Layer 6 of a small transformer language model trained on English Wikipedia (12 layers, counted from 0, width 96).
A neuron's activation on a vector x is SiLU(gate . x) times (in . x), where the dot is the dot product.

Input weights of the MLP neurons that the questions are about. A number n stands for n times 0.0044.
n4 gate: -79 64 64 19 183 -108 -24 191 141 -234 30 46 41 -35 104 -125 95 117 105 86 -183 -231 0 384 129 -223 -108 159 31 -100 142 -98 19 151 164 11 -119 12 -12 -276 112 -4 -86 81 88 -143 79 -39 43 41 31 189 -54 84 31 -124 -103 -55 125 -4 -143 125 35 119 84 -198 -159 -56 51 138 -8 122 87 -4 -43 -97 60 96 241 81 174 67 155 12 150 -159 -164 -140 -212 -36 48 180 -194 -66 -258 267
n133 gate: 56 37 16 -129 84 -113 -288 -124 182 -114 237 -29 149 156 0 -187 128 -210 -4 25 -29 191 -83 -60 -16 -88 -155 117 119 73 215 221 189 42 -25 -57 -95 80 -42 -91 -87 -273 194 -67 -16 -63 24 -288 -46 -258 -25 154 -108 4 -13 -67 83 -71 25 40 -345 232 -143 133 -219 12 -154 85 13 29 378 -66 94 74 237 -8 -186 208 102 104 154 47 188 34 91 59 231 -256 47 145 -9 -195 42 -38 -8 -17
n267 gate: -48 24 35 134 -18 135 -58 -25 -79 -7 -80 -39 -38 126 -85 -115 -70 101 -10 40 11 14 -64 44 -52 31 73 36 -130 -44 -60 73 151 43 63 255 -67 36 4 85 -153 -4 -108 -278 210 -268 -357 -11 -61 -27 -36 -242 -25 60 -157 75 34 -101 28 -93 43 187 -151 -124 -18 66 84 7 18 -78 -210 -39 -29 -80 65 -174 -224 78 59 -146 132 326 -110 22 44 -168 -165 -143 14 66 -117 42 18 83 -64 312
n335 gate: 4 -32 -46 90 -11 54 -7 92 -4 0 81 197 179 109 -200 -171 -14 43 -108 262 267 310 -50 246 -74 3 277 -176 -21 -15 -21 26 -181 -47 106 -80 -50 137 -68 -75 82 202 -185 -14 116 -32 10 -29 -87 31 -25 -97 -57 92 7 147 61 -41 -113 -17 -107 18 -188 250 -121 -106 11 -56 173 -53 88 -159 -169 249 -87 72 49 -139 42 18 43 -4 -118 -55 132 201 79 -47 22 37 -33 18 4 224 143 140
n340 gate: -190 -35 18 94 -51 -29 -187 -111 -220 -48 -53 -160 10 73 -68 120 -32 -139 -60 -66 -44 151 -119 37 124 -56 -48 98 61 -179 100 -33 -66 25 -43 -18 115 58 213 -22 119 186 106 36 -4 -178 95 -48 -84 235 -119 11 -184 11 90 116 124 137 85 374 22 186 51 -18 4 11 59 -7 62 119 36 25 -115 4 -92 -174 49 -217 -25 -123 -159 -92 74 -193 7 -105 281 11 239 -252 -123 -93 -251 -113 47 -30
n473 gate: -19 134 -153 -150 -22 267 -98 -22 274 -56 15 163 103 157 -41 29 37 -37 -65 102 -138 -140 48 133 225 -143 -27 60 -223 84 -92 -34 71 56 -4 25 -48 112 -129 -81 -107 -205 56 226 -132 156 11 -113 -101 24 -156 15 -247 219 7 -19 176 -53 11 21 -11 -198 -344 -30 66 18 -198 188 187 15 -84 -51 57 113 -90 -192 -111 92 29 -100 7 -113 -15 42 119 -112 -213 -67 64 186 -42 125 -78 -49 -159 65
n525 gate: 165 59 99 109 -8 -73 106 60 -98 -281 154 81 159 -126 -32 79 -64 -122 0 -8 16 -88 -92 -173 276 -62 137 -307 -203 -29 -128 -74 175 -169 -131 94 -16 113 -229 12 -12 41 163 81 218 -44 47 139 102 129 109 28 217 361 -44 -57 -126 -164 206 -148 141 268 -97 32 172 4 70 -94 53 -68 -155 59 -17 166 -16 -31 -160 108 75 137 145 -155 190 -50 179 146 -187 -85 33 91 -54 40 -65 -102 293 -8
n569 gate: -140 307 174 147 -21 29 -75 -12 8 4 -73 -91 -12 -71 41 -165 -179 -17 44 -101 100 -239 12 -110 109 -478 132 125 -16 -316 -8 -253 17 103 -229 -100 -33 -67 -119 164 78 -100 21 -95 86 137 20 -17 -146 229 -45 173 -21 -57 -112 -70 -8 -8 89 16 -346 -121 83 -78 164 167 -114 -213 -75 127 57 69 64 -93 298 -64 -104 153 -4 -87 91 219 -89 -13 -23 129 0 -266 63 -8 -110 -127 -145 -150 -190 -128
n4 in: -280 174 -312 -167 204 211 -17 286 25 175 -8 25 119 -163 210 -137 -167 33 -12 -159 -125 95 -37 -283 -101 -262 13 79 -126 124 -74 84 83 -211 -8 56 -123 -62 16 131 -124 -308 -221 116 -61 99 -173 -38 -104 18 116 -25 -95 24 132 37 -27 -117 24 4 95 158 -112 210 -147 12 68 -48 -167 66 53 -20 -186 -32 143 262 -84 74 48 116 41 88 322 144 20 104 -150 46 -143 203 51 -107 -87 -217 70 68
n133 in: 307 -115 -13 96 210 -141 152 -143 220 23 -58 -127 -323 -37 14 -18 152 356 -119 78 110 144 -14 56 -93 48 159 46 -9 210 247 -120 -114 -267 157 422 -95 -68 -68 -130 -77 -64 124 -127 214 204 -115 32 -133 -77 18 -77 54 -103 118 391 181 -30 93 109 -90 87 23 144 99 -40 -93 -93 -41 -36 -250 -53 -112 27 9 -157 -88 316 283 14 36 285 -205 56 86 86 151 9 5 65 -75 229 -91 -123 9 266
n267 in: 75 100 -47 130 129 -70 33 -14 -152 -200 -86 209 -70 67 -15 200 22 -137 114 130 -188 -80 234 -180 -151 -102 23 -125 -7 8 -69 -48 96 194 11 67 -22 103 146 69 -102 129 126 84 -220 136 132 74 -30 -12 -114 29 117 -148 -59 -62 -167 10 -25 120 -110 103 48 -87 51 -140 -56 139 92 -134 -50 -140 248 276 -156 63 -238 -146 36 -66 29 -67 150 86 -107 221 107 4 212 116 188 94 -118 85 98 -147
n335 in: 283 -101 127 -21 65 -78 118 -55 -144 83 -249 -121 -116 -74 -21 13 8 43 -142 -105 -152 -381 -21 4 135 -162 -93 -4 119 231 149 35 61 -17 -306 100 -47 -82 39 111 142 -82 -100 151 51 -160 50 -17 -96 -78 13 -365 -43 174 86 -341 94 -175 51 -4 103 -261 48 120 81 0 -393 193 4 115 -271 13 -102 -241 -4 -132 -21 -13 -63 185 -215 -101 -57 31 -37 -125 130 -74 -13 26 -164 231 9 -335 9 -53
n340 in: -75 17 46 12 -100 90 -244 140 -78 -243 38 -142 -95 0 214 4 -4 -247 96 26 126 77 227 383 278 -223 -13 47 191 -49 140 227 0 -189 -225 33 -115 17 98 -153 -43 4 148 -77 -72 -211 29 249 113 46 -39 -141 128 -25 -21 -30 -16 130 -118 166 141 -156 9 133 136 -42 -75 -71 -56 30 195 -169 -238 -206 170 62 -162 13 8 -94 -95 310 128 -119 110 -56 177 303 74 0 66 -9 -138 -399 -98 -58
n473 in: 171 -29 -96 -62 -120 409 246 38 138 52 -63 -68 -119 172 -131 96 -38 -9 25 -65 240 144 93 61 163 25 -88 -26 0 211 -139 13 -9 141 -63 103 34 236 47 -42 136 26 -60 9 193 94 -133 407 -60 159 -60 285 -297 -50 -64 -286 65 20 163 -197 17 90 -373 208 -207 75 -74 37 -43 144 138 4 -17 -125 -125 -20 12 208 -37 -179 90 134 92 -157 117 43 -81 180 -52 201 232 -34 -4 21 25 224
n525 in: 251 177 164 261 283 -100 64 -183 -229 -91 -226 41 96 219 -257 -353 80 14 61 216 18 -324 90 -139 -27 -109 -65 -100 -179 -182 49 101 -96 45 -112 -31 -162 -100 -131 45 14 255 -306 -113 -134 -240 -242 -14 64 34 -100 99 -185 0 -104 -86 -142 103 93 -31 113 -256 -210 -81 -103 -111 5 -132 32 -373 -13 80 51 -89 198 -148 -35 -126 -123 -27 -50 -55 60 -102 86 -145 -59 -164 -9 32 149 13 213 169 -275 126
n569 in: -68 51 -121 210 272 43 230 -248 29 -201 -14 -24 168 158 -287 -263 -140 -368 -14 211 -119 146 14 -5 232 -59 88 200 -280 151 28 0 -19 185 70 161 -127 -252 141 75 -165 -143 -29 -47 -9 185 -180 -106 -67 202 80 -9 141 -37 57 -251 153 -45 51 -32 165 215 -114 -5 202 126 19 -180 301 -296 -5 126 -19 -79 135 109 46 19 -226 185 166 38 -204 53 -112 -10 71 -262 111 -175 -399 -146 -252 -119 -42 136

Each question shows a token from some text and the vector x that enters the MLP there. A number n stands for n times 0.0057.

"numerous ": -5 114 -31 -80 108 -16 46 38 -23 -50 -23 22 -67 161 53 -14 -67 -27 33 -91 -14 103 6 66 -118 -76 -10 44 -54 193 -206 -25 -73 -23 -26 90 15 -10 0 78 47 57 -37 95 -40 -18 73 55 -12 -131 -45 57 58 -129 -36 -74 -18 -174 -32 -16 30 -49 -80 190 64 62 -40 118 -39 -66 -52 -54 81 -55 -97 107 -4 -29 36 19 131 78 144 -34 25 51 125 -29 -9 -2 56 -89 114 23 -84 39
Which three neurons fire most, strongest first? n473, n335, n4

"v": 22 98 52 93 -15 9 5 -112 37 -42 -2 -198 -58 56 94 4 -8 -46 4 -27 -87 46 41 1 19 -75 77 -96 66 26 28 97 -114 199 -110 91 -9 -67 3 67 -80 -29 18 10 170 -90 -25 71 8 33 -50 -137 -39 -30 124 6 39 213 -26 -154 -29 206 90 -108 52 -63 -91 217 49 53 91 -109 -62 14 -108 151 136 -90 -30 -57 53 -166 50 100 -275 20 29 55 31 -116 89 122 88 53 -92 22
Which three neurons fire most, strongest first? n340, n4, n133

"ty ": 33 73 -136 -17 -48 -75 -55 -126 48 23 6 48 -28 27 -14 13 -92 71 56 -37 74 -80 -89 55 -138 58 40 -21 27 122 -243 -3 -9 32 -92 84 -59 -54 10 7 -56 -58 -59 7 42 -51 -23 150 -17 -146 -20 33 -34 -105 -53 92 32 20 -66 -164 33 87 -19 24 219 -51 24 -4 18 31 -97 -9 -14 -82 20 27 -44 64 0 -27 38 -35 107 54 -10 2 110 3 -57 -28 37 -37 65 30 -139 0
The two highest activations, in order: n569, n335

"ity": -53 63 -9 -64 -25 -119 -73 -25 50 124 -107 -8 -135 -48 30 -4 -29 64 190 -79 76 -69 -98 60 -183 231 40 4 65 170 23 -50 55 61 -30 -39 10 -135 -36 81 -54 -110 -29 -22 45 -18 26 50 50 -49 -24 -33 -40 -187 -97 53 79 96 -191 -114 -27 150 -42 18 197 -96 -35 77 -69 -28 -171 180 -64 -89 67 8 -12 92 -1 111 21 -46 132 3 -63 11 -37 12 -94 62 32 -148 -22 -47 -89 46
Which neuron lights up most? n569

"a ": 58 230 -91 109 -48 -18 100 -27 41 -56 -89 -69 45 50 67 80 -97 2 -36 -150 -14 54 98 193 5 17 -61 127 -1 56 -170 -42 -131 60 -13 -37 -54 141 -10 57 59 46 -109 -17 1 -77 20 -40 43 -90 -7 13 -75 -160 -185 28 -194 -52 -38 45 23 66 -21 65 -110 -30 42 -30 -9 -16 -48 -61 -31 -108 -53 -5 8 -24 143 82 -1 -10 -12 -54 -90 29 -89 69 -30 -53 15 -161 84 -78 -109 30
The most active neuron and its activation: n4, at about 2.3

"1": -18 2 88 31 -10 -26 -12 -19 96 56 -109 -33 -73 32 16 149 -120 143 196 -80 49 131 -5 -69 -83 -61 28 -102 -20 51 78 106 34 -27 -50 46 -24 -60 77 26 -64 -101 36 10 -132 92 -70 -1 67 -34 -40 106 120 -181 -6 -59 -128 107 -123 -74 99 24 -109 -76 95 -190 -97 141 13 -96 -185 176 -83 -107 123 -65 77 -76 166 81 -68 -32 95 109 -50 -75 -33 45 -85 -53 -67 -84 92 17 -31 59
Which neuron lights up most? n473

"were ": 35 25 -22 108 7 -57 99 -33 -93 -21 -57 -84 27 -18 46 43 -92 -29 80 -9 70 177 -28 52 -113 131 62 -13 1 76 -168 -49 -84 -48 -27 -67 30 178 11 15 -28 -9 -27 -66 -181 21 70 -22 -10 -136 44 73 1 -88 48 -140 -28 -1 -38 -118 92 160 -34 105 93 -24 -45 14 7 -12 -6 -78 69 -70 77 -51 -103 109 -48 73 83 -5 89 -80 -15 -21 -137 29 -3 1 1 17 92 17 -57 147
Which neuron lights up most? n267

"never ": -99 34 -46 39 79 89 79 -14 -28 6 81 -17 136 6 -66 -57 -147 4 -1 -29 -9 113 -69 -4 -83 183 118 -68 -30 126 -143 20 38 84 -96 4 5 66 98 65 -96 -114 -154 36 -39 -84 3 -75 -11 -138 -27 136 73 -30 58 -83 -64 152 48 -150 85 74 -20 38 43 -2 -82 -65 24 33 -53 5 84 -88 -25 -28 -2 0 12 25 31 52 107 -72 -137 -44 -100 60 -34 -10 -112 67 43 80 -62 36
Which neuron lights up most? n133

"class": 70 32 67 -52 -101 -96 19 -29 -113 0 -94 -173 -152 121 16 13 16 -19 133 -65 76 70 52 11 -12 175 -11 55 -130 131 -219 -9 57 -24 15 -132 18 -178 -9 43 17 22 111 1 -157 -78 -62 29 7 19 61 8 -42 -187 -50 -8 -123 190 -33 -63 247 43 -59 50 70 76 -42 166 -85 2 7 57 -19 -85 -111 124 91 -52 42 193 -116 38 135 33 -70 -43 -95 117 105 -27 -51 -136 -69 -145 -21 9
The most active neuron and its activation: n340, at about 4.5

"and ": 44 59 103 -59 35 -48 -33 25 76 19 56 -63 -51 65 -89 66 13 -77 96 -63 70 43 -72 -91 -177 63 -57 -73 16 137 -159 -47 37 44 -40 13 38 46 -97 -83 -14 -26 -41 59 -39 -66 67 -32 40 -134 2 -78 -32 -158 58 -34 -63 -172 -111 -80 9 131 -53 69 27 16 -65 123 9 35 32 -48 -42 -69 6 58 79 60 57 7 46 -21 -2 74 -147 -64 108 112 94 102 -47 -136 -153 -45 -13 75
Which neuron lights up most? n525

"most ": -21 106 27 -44 53 49 129 -142 68 -32 2 -104 -15 163 19 -16 -136 41 30 -83 -76 86 -7 199 -215 189 -53 107 -63 72 -234 -58 -112 88 -58 -16 -61 67 -45 65 91 47 -113 133 -44 -15 58 53 13 -88 27 138 -112 -74 -120 -61 -72 16 10 12 39 -14 6 74 70 107 -21 -15 -36 99 -34 -147 71 -86 -141 -33 -41 -4 67 -70 67 16 180 -26 -12 -23 -107 37 78 69 24 -64 -39 -13 -55 38
Which neuron lights up most? n473

"chosen ": -102 60 -93 59 84 -58 -39 -17 21 1 6 -63 -158 -23 82 11 -63 -34 97 28 76 82 22 46 -36 3 83 -26 -34 109 -166 6 61 12 -59 -112 25 174 -11 39 -11 -29 -84 37 36 -48 -111 82 -40 -137 18 19 44 -32 32 19 -107 -132 -69 -109 112 18 -78 8 59 -89 -8 -29 -49 -9 -107 -7 84 -159 7 -111 2 -20 -96 153 108 38 185 59 -159 -86 -35 85 -10 -13 -39 -7 -62 12 -10 38
Which three neurons fire most, strongest first? n4, n267, n133